Layer 7 of a small transformer language model trained on English Wikipedia (11 layers, counted from 0, width 64). Numbers have three digits each and are written without spaces.
In attention head 0, each number of a token's query is one row of weights dot the token's vector x plus its bias. The head spreads its attention over the tokens so far by the softmax of query dot key.

Query weights of the head. A number n stands for (n - 500) times 0.0014.
q0 (bias 0.076): 378320524527407536375457482582485406406531528449506510627458553488612508377417580466511510419517461455547450611423503478469440614513492495556450487374362569496628472564557539675480441519382440
q1 (bias -0.173): 624561469637495401592451465502590548654409487567639463489513521432473369543551477507471497452443414550534499416537484438524501561585481387430477579595593358461451454490543476414519576479522614
q2 (bias -0.131): 693497443520536494646459601487619535657404463575602418518502488515394369561519514480413508544501464551544592423657457469422488417571499445437467392454616403463509431481484514393553575420546564
q3 (bias -0.004): 591618423475534541618465526387560592555483540453485440491574389549382511480532569547445508489481523474477552373496486458468654430478493503451552417631540434518501539447527477360602545476607469
q4 (bias -0.223): 692303378448540467631450494506606579579397411622640506575486478495448377504499550415497539479392433555537543525720475470409401518538519461463350466518564459481365410595515619332536619479442487
q5 (bias -0.004): 525729442598473448580562646452573515531449600595583533483625437502563357530514544408503430381503521434540514421511485510444614422469559399369523442576483420376419529423365453465642557531634510
q6 (bias -0.432): 803453450416495386525479608378687497694424486518714291404476402589524398522515499448550490381310463680733381382697341405524571512426394419445428592742573309409392423546537418346700442468668332
q7 (bias 0.196): 260704441392605484420520214620478458445532486280393515442634545488594685424577632587486520463709582490317501301183589615688565450623506340687676686633519595596517526509541396669393495545448589
q8 (bias -0.239): 489338375365269459378638416322432669619543336542605404535161449362391529477439607423521496548467651694572370703694427294449471708269504682463392492605465540446376538709500570443708318413644298
q9 (bias -0.393): 725354291533492390782442529306544488554462500571679432525426294373564410534647402427581653474408593590558501369630516445459464351483627456572389367692679380353378549496435569305588588468524456
q10 (bias 0.315): 438660399420539571571519363624389435623534647529506607504820548522478579686389687615516497614674419343448615466353600544450559486553652532461743659630462596452468623496363454469414641646400687
q11 (bias 0.259): 216507554793499675231387376440536357316464497624351450633363414633672440217389450597673413433511476222409643841470539449457552486396398586578402165162539653427552713391299448719628353661515422
q12 (bias 0.131): 596607481631619412479421547538578415513400493693597590400657399638546578544888676528684717542562323344443694485664497592640506334658664264449593739520607466342424610228484313522347740669338408
q13 (bias 0.359): 283813650514747671282381264582598477312425413417280605646705648501543485298553557843635473663523522273319557460119716488825413507589599434551605593333501659591737658489448561536396338484382517
q14 (bias 0.269): 218439751754521469595219391489340327193560598385289902794724540701488453320506638331577563416590351404222621804150660642173629475481334684440592494247571571134580364403643615667124569404296791
q15 (bias -0.169): 542363581374393350597459696526465523363651572334324412605332585485580484418351325399426342349505551683485308583501495409312519609464229653307393524462356373560460340630536449569549264436639551
q16 (bias 0.640): 056736717514740729023352284816492355089442389427021704598733452601656629399423387685395373459540605409124583670282557580589286566694440338539766737357481656539697769496448288633379609740528529
q17 (bias 0.086): 516540618475678592448310541445625364462600481504519420452628534464427618540557451651463510521414557472696531518543377572438405371537346344435506393490504521618566565712505479317564634477387386
q18 (bias -0.039): 452530638503450287447459598540323454380597374350273496621496770648662451213386520584546456538565396576384293454307500428504411670376370581473607494528602558609532404593563461387495221382619495
q19 (bias -0.020): 748555557365637456543572633719498526339521251482384480542414684609426475438458339373358526632480373631336500457638576648350674591686369568351376796357533580422276441502469380494480623640496350
q20 (bias -0.142): 333737450571629525250467509330672571360483557424327546222518526372507599338492620548443522513628404475473489376434537424503464532462477289593674434735584475465497588690394447577530447581585516
q21 (bias -0.102): 492412551425507553568786665560375536428702528380446456738400618491488453455363258422332409462732462627501359632354478566311357484507276584288374341545509569600506420561496470403369423403636603
q22 (bias 0.053): 473531739589489421771658611706493374404554203282337466805345526371576491361556327658489591569489658469564587294635203647616490334480476505522503758422580516552510495405544418410513351373476584
q23 (bias -0.086): 505258527433451261642524515509378469333531441537628448343293417392598648742601295519464453534605572705498320490526590314506109301397392605221325502547352490674401345442359479720339508314459173
q24 (bias -0.089): 476473479519748625600384476332768497673429624549429291333754396383470464169546648463561524532486670449479575459357470600595654362525483410562580558458528329693475488345552761452535820415453767
q25 (bias 0.089): 397501599433557616717468635459354307405574522590472585714540412534493363460507348487448397453646460277353406433623451590358388421616478388486559273418567434466470604550503365482299412523539589
q26 (bias -0.092): 503514595352509581397540587664540667329692422272419478744294706462598404364392403439471378457638632620418444510499466475332332466460266663346391484432478569449413383649555394496478325394621449
q27 (bias -0.029): 500586584355546540528579613506512505478440514580315498554427503510568405414657391512493319526375665514353549251597443500491501619467605458406455560651685385693443442308321267513488363513583555
q28 (bias -0.057): 582354357681719432301370351325458525629359465431481608749439408747300645428401865532548605599362566696570712476338778443459639563473643572427382335395712447726521589347459509399373394424349268
q29 (bias 0.034): 454310428493335733519505430422690374743596346691458519529462302433454364673484502583533518489430384651638293339488424416450323662539427365823329398630582262518428701487451600283779474528670419
q30 (bias 0.082): 617613456429499247602394773724429472419540510647569357438580635581373637523288787653536618676458532407518462475337696454641321552458434565260603557643593770713769675597337476688571383490467531
q31 (bias -0.078): 500455329313484384443433305512473407508402550424662401302318462515499776445545771558858577559154529449359545446383434368614444382295616514743556711754502399719499600451622491577305680446432407

Each question shows a short text with each token's key, already scaled and adjusted for position as the last token sees it. A number n stands for (n - 500) times 0.0038.

Then comes the last token's vector x. A number n stands for (n - 500) times 0.0067.

0 " which": 648449607548438662519668276467703457628586581273609148441425498539357457475508512483520515469535
1 " he": 631624559651349596587658309437596460649627568285586089489475577516372481513509512459571460520564
2 " re": 436551468563434506480563490424592505591620573288611173419443493553532440524578469506451423451450
3 "f": 383514408557444476470491453412671516583540539363629221472455483551445484476542548492465560494481
4 "er": 396380378529368548422555421427650573574572495305603216496496612570435400457514540557521599503435
5 "r": 463375364525446486458544405401618522517557535394608213470467515615392502480476595525518566529486
6 "ed": 612421371456422458449498437354669586654603581316591168473527552542409463498485547543542487435508
x: 465930486552407592570471616575595545571432564489433405418563453604519580468561417684334440627586374405541448434408569476506532544709613502512595602371543438273668517620688521470703545486365661
To which token does the last token give the most attention? 0 " which"

0 " re": 556533535541467528477536483414599513604613578282619196402456488560525442523578472521443415445451
1 "t": 571548505551463556497525378446628524559556551384619259460455500573428450475564537459514587461484
2 "ran": 475545438555407529473549450439584522587590562383620281426523523543496483428518524492553477409418
3 "s": 386555409594378501498615418428652535629576567363607179416499540536445406518497561439518449464434
4 "m": 411428419566381504444545376404699561608569566375611205437475576552448402561491575445578495448453
5 "is": 560390390478415455404560538364620534598547529374593161518450527595508373485482570491546543461455
6 "s": 617408385434385449424636423430648543567560546386615201461510544542441429529454546411454496479478
x: 577526405643604573479526373412564285494355541438542484510584694407452562620478435496467597265543493418522626470382714430556403246590279379466422553414383534496480605579586347401576535613286399
To which token does the last token give the most attention? 4 "m"

0 " d": 530514509537493515556524456446566506532629583370621277422533524542493490520557506504471520511460
1 "if": 546609550620444566450622418445682530608545533399605185518499544491542377625550525501513474556556
2 "f": 483606462623453515495511423412673540606541567378618207500481548518483449535514532526485491485523
3 "er": 362554421641410513446569464393674558532571513360574164544522584537470385521473550580491564482473
4 "ent": 321441381591391487487573387374653560588617550340590151463544588501431470512460516531471553493479
5 " L": 525451418517453494508598427446580506586647558335660258427512511537489516516515487404423425509450
6 "L": 588412378446411493481652433397617533591590524353656186425443483567391498480508537419416507427470
x: 464695541608693471615502353474417629483374543598450415457706406518417438645645498520536518611627480427448741523520410528416224329467488566589429582431399474562475506397565402553477538753301565
Which two tokens does the last token look at most, in order? 5 " L", 4 "ent"

0 "ar": 630417603596450587530547474411583552539559535414589152517522587571456479570486548495510543443559
1 "g": 585537542595460557472569481448649517512563545397592176471497504586482468574530522482516535459522
2 "ed": 527628531640448504521603471369662511556612563387581180530484569520490473595485538554491482424535
3 " that": 375584480619368575454651323429678484594611570299618210507420564534369454524491529502492515463556
4 " the": 395392443577303546399587302402713511631619539224620126442509573549394459486528552521525470494575
5 " t": 530442436479436488505530389470592525557582586378631242467503545531483543527554508513481473496484
6 "e": 680449376377413434429551425437642506528559514312604170471454511515497503526461513552468529541585
x: 479606390293514512512438560659507582586396401414263576307539266614536530590611552554493400535591590248400345516420408510615557490692519393356349529584532541660440672635383457481406438577267560
Which two tokens does the last token look at most, in order? 4 " the", 3 " that"

0 "a": 611455620595466606512602446436655535538585551347574122468537528575502449579473493446495495489556
1 "w": 614563560610422593508589404455637533556575557356600148492576540568503501586454531464497459491514
2 " n": 480557484546491541539547418446591482558620584390625251474447535554481527491522527520429486463476
3 "o": 383514435574380515458672447388607472641627540312614205508506518595490483540492530438551515459542
4 " re": 486427434512449486461558518423586513590623568294616184424450478568541443519581473509441416454446
5 "as": 524397373497418465423529459401607562629540512321644202472491509605523423469511596516491491438444
6 "on": 618402356434367509467579402399663592604598542324596100415463535497436502434587490542479503401474
x: 508734386675677625555445317519530442470660422393404555447619640378636567511423670612392486731577436443432764360477564595496328627654493428513550490436444623516548619397537500462494540520283407
Which two tokens does the last token look at most, in order? 3 "o", 6 "on"

0 " d": 530514509537493515556524456446566506532629583370621277422533524542493490520557506504471520511460
1 "es": 546617497594435528481583459424639506554558545410598203543500597560581384584536536531511533486595
2 "c": 461638451619429542444586430444627511480553499381579205504495464572529519529510544521562557482494
3 "ri": 380478397602419448485566505459550551531560542423609205503447543523461381550428515447564567530540
4 "b": 391428342588421456473560489414609532539538525420601152487565501543508448483470554523517547489518
5 "ed": 484377368531444453493577461375688540592623592381585150532515581485488441552499497563532483421537
6 " in": 604469387441424457381648451404674539622656515334599130525478521495545439492535556525504530502467
x: 529442537559705675442356444591471438522478455574509818484662454510548441558339614617450379315421497575548479523563814425389468621678603514449565523540462554586528670505505554346808573580685417
To which token does the last token give the most attention? 3 "ri"

0 " of": 625468638572459595494641357454704508586610575335587173519504580493468450541462516492525487489511
1 " S": 530536510564436532526600438451605504567621543332640248448483516572540473529532500443460399479412
2 "p": 468603422573445527520614433426580511548574543430615198503465521571501417534535552482524536532427
3 "ir": 406498396582443500465611497393550475549552481452623274543486463585548516498486559469486527531475
4 "it": 403415355577414498440548432398592576615546532333607092496508497567462466494466512441500503455514
5 "u": 491371372482399441474581471431584553553585548375564168558511516553479499511417483525524563495527
6 "al": 607393396410355486478580458375597544566606514357598192492457511547413464446463494487431534347480
x: 637617531504656597595450519651558599546476646580542490618618469411624634645626491741583512565478429414560612503394674565215472404593552341667448519347400520427466370608596538517494612621252454
Which two tokens does the last token look at most, in order? 0 " of", 1 " S"

0 " a": 601528596533366558505678415368690455695672539261595121460498493561481404494565499490511454449478
1 "c": 571602538612424568478622376493682533644545552358596143439525478556548507507604537538548473497445
2 "k": 460604484599389566481639377498645502558588514324621222468470547491467479522566520524577476526500
3 "n": 402539484579411513500576414456653548574576583388638178387502528517466483519460539506465496443479
4 "ow": 373438424593405497455600433455653519579571618348595191480416554534440483517471551534564565463511
5 "l": 511386375519437436475658457432630503570614573405612171464477534559491484525425566496469469459488
6 "ed": 608417371457469435478644466357645541619614588413581176539471606516475469539504538561520478412555
x: 453715456623407479548547584487545442543490512497534469425800581694654417494490543628371594514551425423580415554419460484645449272694554415529600442510596727465780472534568526360590689570424543
To which token does the last token give the most attention? 0 " a"

0 " to": 632444657565402591593658313474638487656653558371592146515467571500424462472488490525478433492529
1 " ": 556552553542462535534526425457622474511598573380604242445540490548473485554546482512455571504492
2 "us": 422601477632461541486590473391615556581538523340617151474452546543516430458531563535478571458547
3 "e": 332547398606423513455611455419661502514577550340577144451421462534477461526460538553489529418516
4 " a": 463406432575395413410624479358683471633668546273601143476504495567484420492540513505530480441506
5 " m": 514455460492443474504553448424662494578604591373627226411492484546510462496574518525473443485442
6 "ed": 617440374431433417430621493385621589649604529349596182562489532492505352518466536563484477482466
x: 621627637366714707605648513595624527615339479556387549358521654627635601633431378635575480534583480303525345538438556387398475477552451372338618431426530366335607353483461592321567571484571501
To which token does the last token give the most attention? 0 " to"

0 "ation": 647411614566458600526583394447659518509573572368597171439465561520381465512460511467461553436540
1 ",": 623587610565430620535626356422659510572637553316622164512556596491368408560502541465479528497567
2 " S": 485548483566430522512602421459609506563632559316639255441486521550536475534514494456474417483426
3 "and": 419530402568448576522631436437554576598565528378625223477427519584581497521542547446454433466467
4 "ber": 354427342580365538472665420436592547588570505368604090510437522548471517481508486537510491441558
5 "g": 456409406520405497488615492427616561571597577358589146492462520551485496547504505528535511496584
6 " in": 600471390441423464386660448402664548642662514338603129524473511500558443484535553517486517497475
x: 524420563527695644451330457600474422489474446610492829468682403517548447560359618578452362318410503577556469554561819425352443600641590501461535507532477614564517660487512575341825564607653434
Which token does the last token look at most, and with what share of its attention? 1 ",", with about 60%

0 "a": 611455620595466606512602446436655535538585551347574122468537528575502449579473493446495495489556
1 "ign": 630584571626426576526641461414631484526602517360592153507535543547473486590497519512469543505552
2 "ed": 526625548628438526523612445394673518595613571360599187485503555534483489567473534544478488456527
3 " a": 415479494582375446436649470354670460640675550284605173483493507572490405518537495482513477439501
4 "g": 423390398528371486386587409488690504608556523335592130471482477580503473497602543540544497510466
5 "ain": 488346356509382491435646357397660541635577540376618166470501586516453433515541530502485505476474
6 "st": 582451373464441495441569456430602576632661595348605189483513588502492461533458523539543496502469
x: 521667706530334475459454630580662487603672570633469704559567439485560519502327397478375533506620462513367482438469580564587501500675425492389652596466552484429575511548628505346812610758541655
Which token does the last token look at most, and with what share of its attention? 5 "ain", with about 50%

0 " f": 531478523538485513531486490412602504562590600346640245411461500540477509474565519539445500429463
1 "ound": 618548542641462531523553473371646485554588574356606211489431551494428468485519517534426525434474
2 "ed": 528647512648414487559579405355668552665614584336591105490486582469439458500496534587490441449499
3 " the": 354530491586325589408584315411711504626616529228619139437503576553388451488534556525523479483569
4 " P": 476473427533458496498576418466590528557596575369640263454493492542466523504517515432471418535432
5 "al": 504443389445411547462540495383583545585602530372621191546503519570567492543524499492467490434491
6 "est": 623429370396438496466573409389561559581547539390602183504482525571497512476486573502474489486482
x: 346708691408483550338330487575497441451590479559466389443593524568488503495454577529567432363595497628370533308420514561515404403762607388559556522481439607480539266700433660444504542505170493
Which token does the last token look at most, and with what share of its attention? 3 " the", with about 70%

0 "is": 629445599602465605490615427413655507525534544360582160477486539629472425484487552463524553489467
1 "ter": 627565543592421587532620446436659497507606542375577220487452577529445437509527469497529571460469
2 ",": 509638585582408600535640380409656515576641565323627180518532588488375408552521533473473525506581
3 " re": 432470454537447499475559514419581510592624574291619183421447479557544438529575465522439423455469
4 "p": 452420384503454499498556443398617517588554547416640227478501497563459412428513576472508551531411
5 "ort": 494308371474380489458566420386647536542527543360611169437445549533363447450555550490485629463525
6 "ed": 612389373463428436490573452344664576636604590335593127487509565490440462540485511545505493462548
x: 528722518497517613680480524596530424663383467447431419461646499620560552421498454722470476562663343307511533583421624565605572481704556498483518552443581564405648492541555587426802491519189680
Which token does the last token look at most, and with what share of its attention? 2 ",", with about 80%

0 " the": 650486596517440686451622288449721489646616525219610112436515568552394465485546555522521470493570
1 " com": 543573517614422549473552465403619537599588550291598204462531551579498469485552490525520442494432
2 "m": 454576460556414537485520450420642534599522561438623247411485492581501413525526549523522508451385
3 "it": 357536411654410488429573453418618574628560521337583104536511468530481466512483542468513540529506
4 "te": 366408382599394473467584374426674547565568537389588177529443576546445454550418520540509496521583
5 "e": 472299328527375461463612422394691536529595540362576118488479545553410453585417509506491556474594
6 " st": 530475447466488521524488446407535534544650581332628264450533532530491536511507507484454513502449
x: 272518587377415466299600506660540418604537600530604533537527418472435523463316588551443554451456457467322577310446489602577476611565440603479563551426438481506519313420455593538543570874358675
To which token does the last token give the most attention? 0 " the"

0 "en": 624408626584451597504636442425623531604566525382590159506510541587464485517487547543533524465539
1 " s": 536540495551468521514538446429623491527612581330614229421496529553517500526568531502483480454465
2 "et": 447667460685388530470634344420703537624524508337608046477427533532442430506574583489502463454461
3 ",": 398584539619388563533647378400651528588640569339627173520525591467373415559545539488485514519560
4 " in": 421422395570411498428691429409667528623658515333597125528467527490533436495537560523502529509483
5 "cl": 518495473570458510434506482425645564577672572281648269410487498497482409546511483478543508523511
6 "ud": 624409343438428431425563401382631553565534549357619208471470545579403446528448562517527510501514
x: 575689602430642427282339447394401451539495606392418373289617770489398421456691506479359302478457423405413699459311503611596531259551511520455672602571553549574491616519515449572483609503446637
Which token does the last token look at most, and with what share of its attention? 3 ",", with about 90%

0 "E": 598446580598458567546588411430636493567579553380618243488451542535415461527485524452442500358458
1 "c": 522544484590498588493576399501567531599546549412645329463552485577569519522484542510488434403456
2 "cl": 453580457602433527497610459385614492545574516406639203449500503560422468515503566367465495451447
3 "es": 367554403643454533463591389411617524549584512383607198463525561564458423543458559479429520459554
4 "i": 370439347565419502450562384432621541567560515382589226487522518592447492488458547496518572508493
5 "ast": 470393369504440478471572471404545568581576574358622202463529530525408516491485557435477493517474
6 "es": 583391374446426484469588463400633537539595557394610169435491556550440436558463529475432530441539
x: 637537423456644572479408454616618403463402480522610616558796583608483566526529485516432587480569561471478537515395355488500536401687411421536459523499446390462493566519557474541596609683031568
Which token does the last token look at most, and with what share of its attention? 0 "E", with about 30%

0 "m": 615482564562438581551599453437615465518568552390616184456457545549453452538490562457516510441512
1 "al": 616606528620413574505579493404579524531567541378598191523504584501446405547458551509493570469560
2 "ly": 541669509659410552510679400403642454527616550354589175493439553540409490527466523512479579426558
3 " st": 470521460542506519523477451415521524525638572341628283461521527529484526523504509479450519499456
4 "ud": 384403390557376468465545429407597550561516510404613255521439544577430402531490575517495494445552
5 "i": 481395342475432473506562520410579526521579541403611193487498528554470428535504539491538562425475
6 "ed": 580375378465444420518588459329674554598619594371597139510519609490439455559492513540506480427529
x: 544634498530481584563623420608516429566389491426567483548776613589640551516471458652357616570537318352581516590453493581577648448693554517483551491435542607536751463558460552380717675608286664
Which two tokens does the last token look at most, in order? 6 "ed", 2 "ly"

0 " a": 601528596533366558505678415368690455695672539261595121460498493561481404494565499490511454449478
1 " c": 527512490530472501523472477427582506548595591371627295439525502550493514545578511518459491470450
2 "ol": 445531462572472534531525469469535492509551551409626326511413454576482485554550526505524475409517
3 "le": 380521408593396545525570380454608546638600568371609182507435585467439496513594456497552440391564
4 "ge": 333452405574385492491618422372612546589598546342604130482471569567379455523547579533555557416548
5 " de": 597362364479398439412618451377674499573599519347582127533495511546533426550450561533522498509528
6 "g": 646435415421370472442562467438668503533543543365588157457531520536465427508561558498532584483515
x: 554398356749519604324505434595390467367427440549537388540624538605513570515420329702556466674470594532352332354442498479786475555544472288590683580526496425552484355521578482496405500696312533
To which token does the last token give the most attention? 0 " a"

0 "l": 640457622633492578581660479426585490561585556387608138490507519557465502558490577454533519488571
1 "ig": 553576538626449544507621497405626508581531570418607154500497501581481445509485565453497491473504
2 "ions": 515671505651396554525634406425645520533563541390600148474476557540388427515452544461442525474554
3 " to": 382571447657377502534669315452624482629669569374605176526457596490408463493479491503479452489530
4 " m": 474476483512443493519551456439645478523589591401629268423470479558496467496551517507463472469455
5 "us": 549390374425414468449663447455560521577526482432617249561415516558501449457537566508548549547476
6 "ical": 646390388424370482442560455379622540553590526359596160478490545546376467481501547489464597402538
x: 567845500478606558568500510456524544501462556472628437629711401553548577528398472663589488534541521424551641426385639533387508547720561271584550559446445477367484556589621595621507480600157462
Which token does the last token look at most, and with what share of its attention? 3 " to", with about 100%

0 "ce": 652423615616429595531646404456630497527550544373583132479469528588391435459501548457499529494500
1 " or": 589617572617384542482689393396678473594636545321588109514497542522472392481463521545504539432501
2 " p": 493511468532476486492509504446593494482596579378625306422504475552493503502533527510486501511426
3 "re": 417465469527436484455576518435603491506608588331610235466423526518546373604545493508491445453460
4 "v": 387430414538405485491554471432634548531493521446614282497463484603452423515497526518509541537480
5 "ent": 489328406514402436450558434356658543564545544356602171471508553550438424506509548504470591511483
6 " the": 636459419493322442390540356385703512600624534238623148453510579548397448493530557521526481485573
x: 523507411567606511350493471549553513390403470396434498664659290664370514516437572525485413536280408407519576367383568428563621685804643384445473541464451414471508538602562413558535420699665446
Which two tokens does the last token look at most, in order? 1 " or", 6 " the"

0 "c": 582501574619468547512631462478572487502552499413609249515497482567536522546517544475550502459487
1 "er": 623593546668432582517640420453567501496578498361603192532489553576422511548432524449533564485529
2 "ts": 505675501636400582511612361436651520503547511389601191496459548572395458502450554458449536506529
3 " for": 399554454629404532469599408390683529635632567327604143534500616499458434516520514520480479466491
4 " his": 379422432560319473436639351392616511675639557290623187483515607551396444486462543465530471472498
5 " o": 556476426488443397448622462438603466592650557351597224484456466576509472471583472457547497483468
6 "w": 608436398407410442432583422430607525573555544368584230530525484572477471497478557485523542520449
x: 415439560504467671228452529477682478519347420506465328412378312248554641527510450538531324380599543399402620519438648597450349437457553285382612597465340390580581557399558483397551542427504578
To which token does the last token give the most attention? 4 " his"

0 "es": 657445622594462610514620382469661508527555536379592150454518557585456422546478540472441509486559
1 "i": 615593554654430576476598399444677519594562551373567147530528517566500466507489547495517559487529
2 "ast": 495612484644437532497574450412575566600582570366598150466538537515419484512497552450518508511496
3 "es": 393583440633429544492604426407650536555588547403600141463501555557454423546453533482457537452557
4 ")": 389459438604391562521567345424645563552581589323616206459476517497434460492499465433446514531605
5 " was": 483354385562376443473654346321635530632635578298601165508475577478446352465454486544487448521506
6 " p": 506500478476483479480505478436619536523601584365630293390508475571498502505536522522494475520427
x: 414483486469434491234473260655561518467558511518587629482679434409400447463497587545456563531546549679585431479433620508546506631675477486371510506393327485581605586422394591594507536810724704
Which token does the last token look at most, and with what share of its attention? 5 " was", with about 90%

0 " S": 540492536562473544533600436458588507572618535343636256453476512583537488529538521441455416465417
1 "and": 562557512624498581524601429435559580608556506385627215481434511594557487511542556433441438459442
2 "ber": 500665490674404598504664403448598544577561507365596093504433516552461529470508493535504500438559
3 "g": 454584485588433541519603488435614558574592581370592163492462516549470507541516508526526511489570
4 ",": 376439480617366550520679391383641531608654544339634175526538579484395397546538530471454491512556
5 " m": 505474479509454500511545465424642488543616580389633270420489481564512463515546510523460474468461
6 "ar": 656505414323424418416572466463542512532513502355595165579466496588536516417513548502578538462549
x: 548452768373482494452627420571332468662521692518571486502496500507585454611615525252467378548643354390244500417454650437622376415648626386566729362432514669534409659465452516522299459423576531
To which token does the last token give the most attention? 4 ","

0 " f": 531478523538485513531486490412602504562590600346640245411461500540477509474565519539445500429463
1 "ound": 618548542641462531523553473371646485554588574356606211489431551494428468485519517534426525434474
2 "ers": 529709506671397532558650408383634512572582526375600109444464547542401428495462545522440520463529
3 " of": 367539418671402541421630331417711536616628544313589154515486556506444453523451548485550482490487
4 " the": 398395462565299547394572347397714510624620528221623141435506562561390441485536547527525485482564
5 " P": 509464420492457482490577427462587530552595573370641264454497490541469522499515513429471416536432
6 "al": 545477433403405521458530506385578546576604532374624201541504520566567489541525497491468489432487
x: 384282681482440493468518359776558387620631420569559521658688449591565502595328471565487326579411486419464514523463609692234444512524621573523437644373469401518559543719508597516442481577227559
To which token does the last token give the most attention? 5 " P"

0 "m": 615482564562438581551599453437615465518568552390616184456457545549453452538490562457516510441512
1 "ul": 579572500622418527488565564405584475513551542405602195561511531548480464608486556483521586465514
2 "t": 485639499627410539498640454441605497490599531349590187504441530530426479509470526456512534474497
3 "ic": 344574411620388558427597433442615524541579521340601167471535510556408535509427526458464568502512
4 "ul": 384460371570417490436538461405683519581552548345619182459546471573437522553482525465478543503513
5 "t": 488358347483416458484629448413602539521594545357583150487481511540454483484471492496522506506481
6 "ur": 643418388420394410434567490406652528518543524377588174511537467582455476559444529470510540494504
x: 403531723519524652307433548676581456570396491228526372240491467572542569658522477625543522397434431630603430503401587506629522582737480279486565550449457395551513515485423610565466449512265581
To which token does the last token give the most attention? 5 "t"

0 "ro": 638447633633455579533596415457607524587575566422576138514471523537438522513503517479507519433502
1 "f": 590544527636464554490561429475684506566569578375597198458476486542460542546540514483511549414478
2 "it": 459623484622421525463537432427628550528539570383608216486506539523416421553440527446519518474480
3 " or": 375526455614391483440677428375674491592644539333595126516491537536480393492466510555492535432502
4 "g": 398375353525391521418618457479641527501526515372569142524515491547508447504504565524578543528560
5 "an": 513377387511365443434574437444635528568597523293612155472505565485470475518528483479599501484575
6 "iz": 601450387438464456405511488417622538500566545347607186428513546590456434553428553485466545461494
x: 416719396375427457344336494545541365449500730436463444480761630490480544548494386416382540385534511467484490469311531596722512281660481474533659612550393260522450516447527363538529536647293544
Which token does the last token look at most, and with what share of its attention? 3 " or", with about 90%

0 "ers": 654401634590434608562636394440602521568541517383606154481504539616407454499486557452487523524520
1 " J": 528543521578450545482601420489593519578566526365646274457524473591488521480526536430483384539424
2 "ac": 479581421641464579478617457450560524533621516329608236459495484550547447459458542509515501430418
3 "o": 422524392653419533484671430428609534626603516315593179461454443594510475531524480446500404492503
4 "b": 417424346588394523484661458450564554588584514386597151479525443547539514494500508484541478520545
5 " W": 504458417495440487487594416439576521599600535353638269483496495587516518507520557439466367475418
6 "e": 654469382363414448423633378412623533651571490349630226464474515588528461527466574506429384511475
x: 345510567399832366278572506590422667485396504543364489382407474583513531562558526546406523484518493495405504574438335445604166369680519533293241437581526587452518710571444426393637521467546498
To which token does the last token give the most attention? 6 "e"

0 "t": 611450596554440595530628452462615498516597551328606199438479509544434499525437516478524515496492
1 "em": 593591577617380564517598437462639515506600530341597166460529548496427450517451522488531485528517
2 "p": 486602470648449495504581449454583503479566556394607178444471530559436455562474567450562530511495
3 "t": 380549433605412513482586441435608501472564544371606186487448528532409480536467516449495524473520
4 " to": 384446385607388467519666346436622475609675568381607187533468591484430463505474484507475457482536
5 " ": 505434445527458495519526446444619486496595578389609260456537483547479485560541493509453568498486
6 "us": 630503393427443484442576506391604568577547529343623161490453555535519414466527556522486573466545
x: 561597601294488515549443277553496358442438569456376385393626503568487385596472642432533414725738577394358559579385539581645320427607601560547741574498631512512484558364672340444568475392391573
To which token does the last token give the most attention? 4 " to"

0 "art": 633439595569489629481608373461657520591593571297591169437439527554429528523509509464503501448517
1 " of": 574585578625455578464625358443709528621626570327595181504507564496477440533463524490526464479480
2 " his": 485643519582328561477653346419624508680639560288618194468513611543398439490470538475542471485504
3 " p": 501496486517485495484517466441607525530605572379629316398500483578486496510538525508475465515418
4 "r": 517467490489478512448503509433618511497580546421628334482472483565554444530569518548505522506428
5 "ac": 554363308436377529422575424473609544537555518309599153446550470534463510452512520505525489472476
6 "t": 614443376406448439436570407422602531481566515343594176472490478545454486548465527458555506513470
x: 373612538476675536605634447427618560328499563492487572400499552425482564568442281480410638375687423354478429403359632618679531537654548480434581444437406440705607571538542444541515503582158326
To which token does the last token give the most attention? 2 " his"

0 " of": 625468638572459595494641357454704508586610575335587173519504580493468450541462516492525487489511
1 " the": 589618567545382669435610321429723492639616528223615120437516564559395445491544539525524476494568
2 " I": 450591485615382528532635343473657509669631549320616185474439539521470496485499464429501441499452
3 "E": 404575449589400509533628397414668511572578541380601207490443510529435493500529511453427513417489
4 "E": 401462396534423488513602437406629513532561532387617263509437519555435473499505531458431502364471
5 "E": 485404389467431473492570446407621514537550538388628287504440515560436470495483538453423476348450
6 " ": 560482442475450492514557437441601489532609556398620273457539484555503478542545485497419530491474
x: 251426419428435511042464528564466428353442458560456485515531537538545483563543517509563503560454559436452579722398506541493584625524477516686501512581441595499542548421512442592626451838251512
Which two tokens does the last token look at most, in order? 1 " the", 5 "E"

0 "e": 673444629645466622528604388464655509560553563363576164503483551579409502528451562474529524456587
1 " a": 531597570578362522487669435366684453672678547266595126466503500565486418499557491483518462447490
2 " c": 506529477520472494526476483429581507544595592371628300442523503549494515546577511513459492468450
3 "ol": 443470431545464525528532471466534490510552553408626328512412454576480485554551528501526475409517
4 "le": 419412375538391520515576382448605546634605572368611183506433585466435498516596458489555440390563
5 "ge": 452339383517395467474615431372612549585598550346602137485468566570381458523551578532557559416546
6 " de": 666509392416418419398605459377673503570599522349583131532493509546533433549450560529522499513528
x: 483424550494484455180317338606520605582382529483411573279668324617536395627403582677507324527497536449354308494434703549676593498732401442556349412512628505594630578633485476473552485455593442
Which token does the last token look at most, and with what share of its attention? 5 "ge", with about 50%

0 " ": 582507554549486534522547456459604466533599540347611232421508482575498493497573520518439557482458
1 "her": 592631519604350586522667396431598487619601530312613194513487624540428452514478532457562500488528
2 " con": 395575434580415541477615438409623495600617523330598189489445541534512406493581507490508506465456
3 "c": 388552439570408538507579424482639497558549552397612244510510511524527528530592518535544583463552
4 "er": 382398337540360548467601442447601524526603497323594165521516544554449528497504465493554614484469
5 "n": 490342399520401518473548461394619573549568538352614173444473515547419502509475527499473578470509
6 "s": 648397391471393408451706425422647499535585541410600150495445591568424363560473569458510524466552
x: 563395521573756481626451392406596360479270575543436597576628663495408577531504477560526633453573566260467507522344309403799476426705359311612512478440483491449474603411601401500640634469388450
To which token does the last token give the most attention? 1 "her"

0 " st": 523479537528522510515454425422543529539638580336632282431533522525476532509505505492447506485448
1 "and": 613606541646428544553603385395619516594552569348609133453482539521468489500516543481477527472510
2 "ard": 528640512635414557515574442401634540564563555380608142471472561542423484563539512502536531445548
3 ",": 381595520629370554535648368394664533580633566331621135515543587476366417559519538482490510519564
4 " which": 372423406582342556434635299402688489615602573267620154447453516546366466519491503499516511489558
5 " pro": 593462399482483460444561528430609506533636556353584206485442471542532434485551465492511531493492
6 "v": 618450398400411482508569470439610551574545522404621211484443503583461472502509503536498564498511
x: 591603738283564529462362339644383629625458417416325405432684380281564575547670430541505462452594496452430626584494516496497445631527481417328693546596469588506602508483750523477344479638300521
Which token does the last token look at most, and with what share of its attention? 4 " which", with about 80%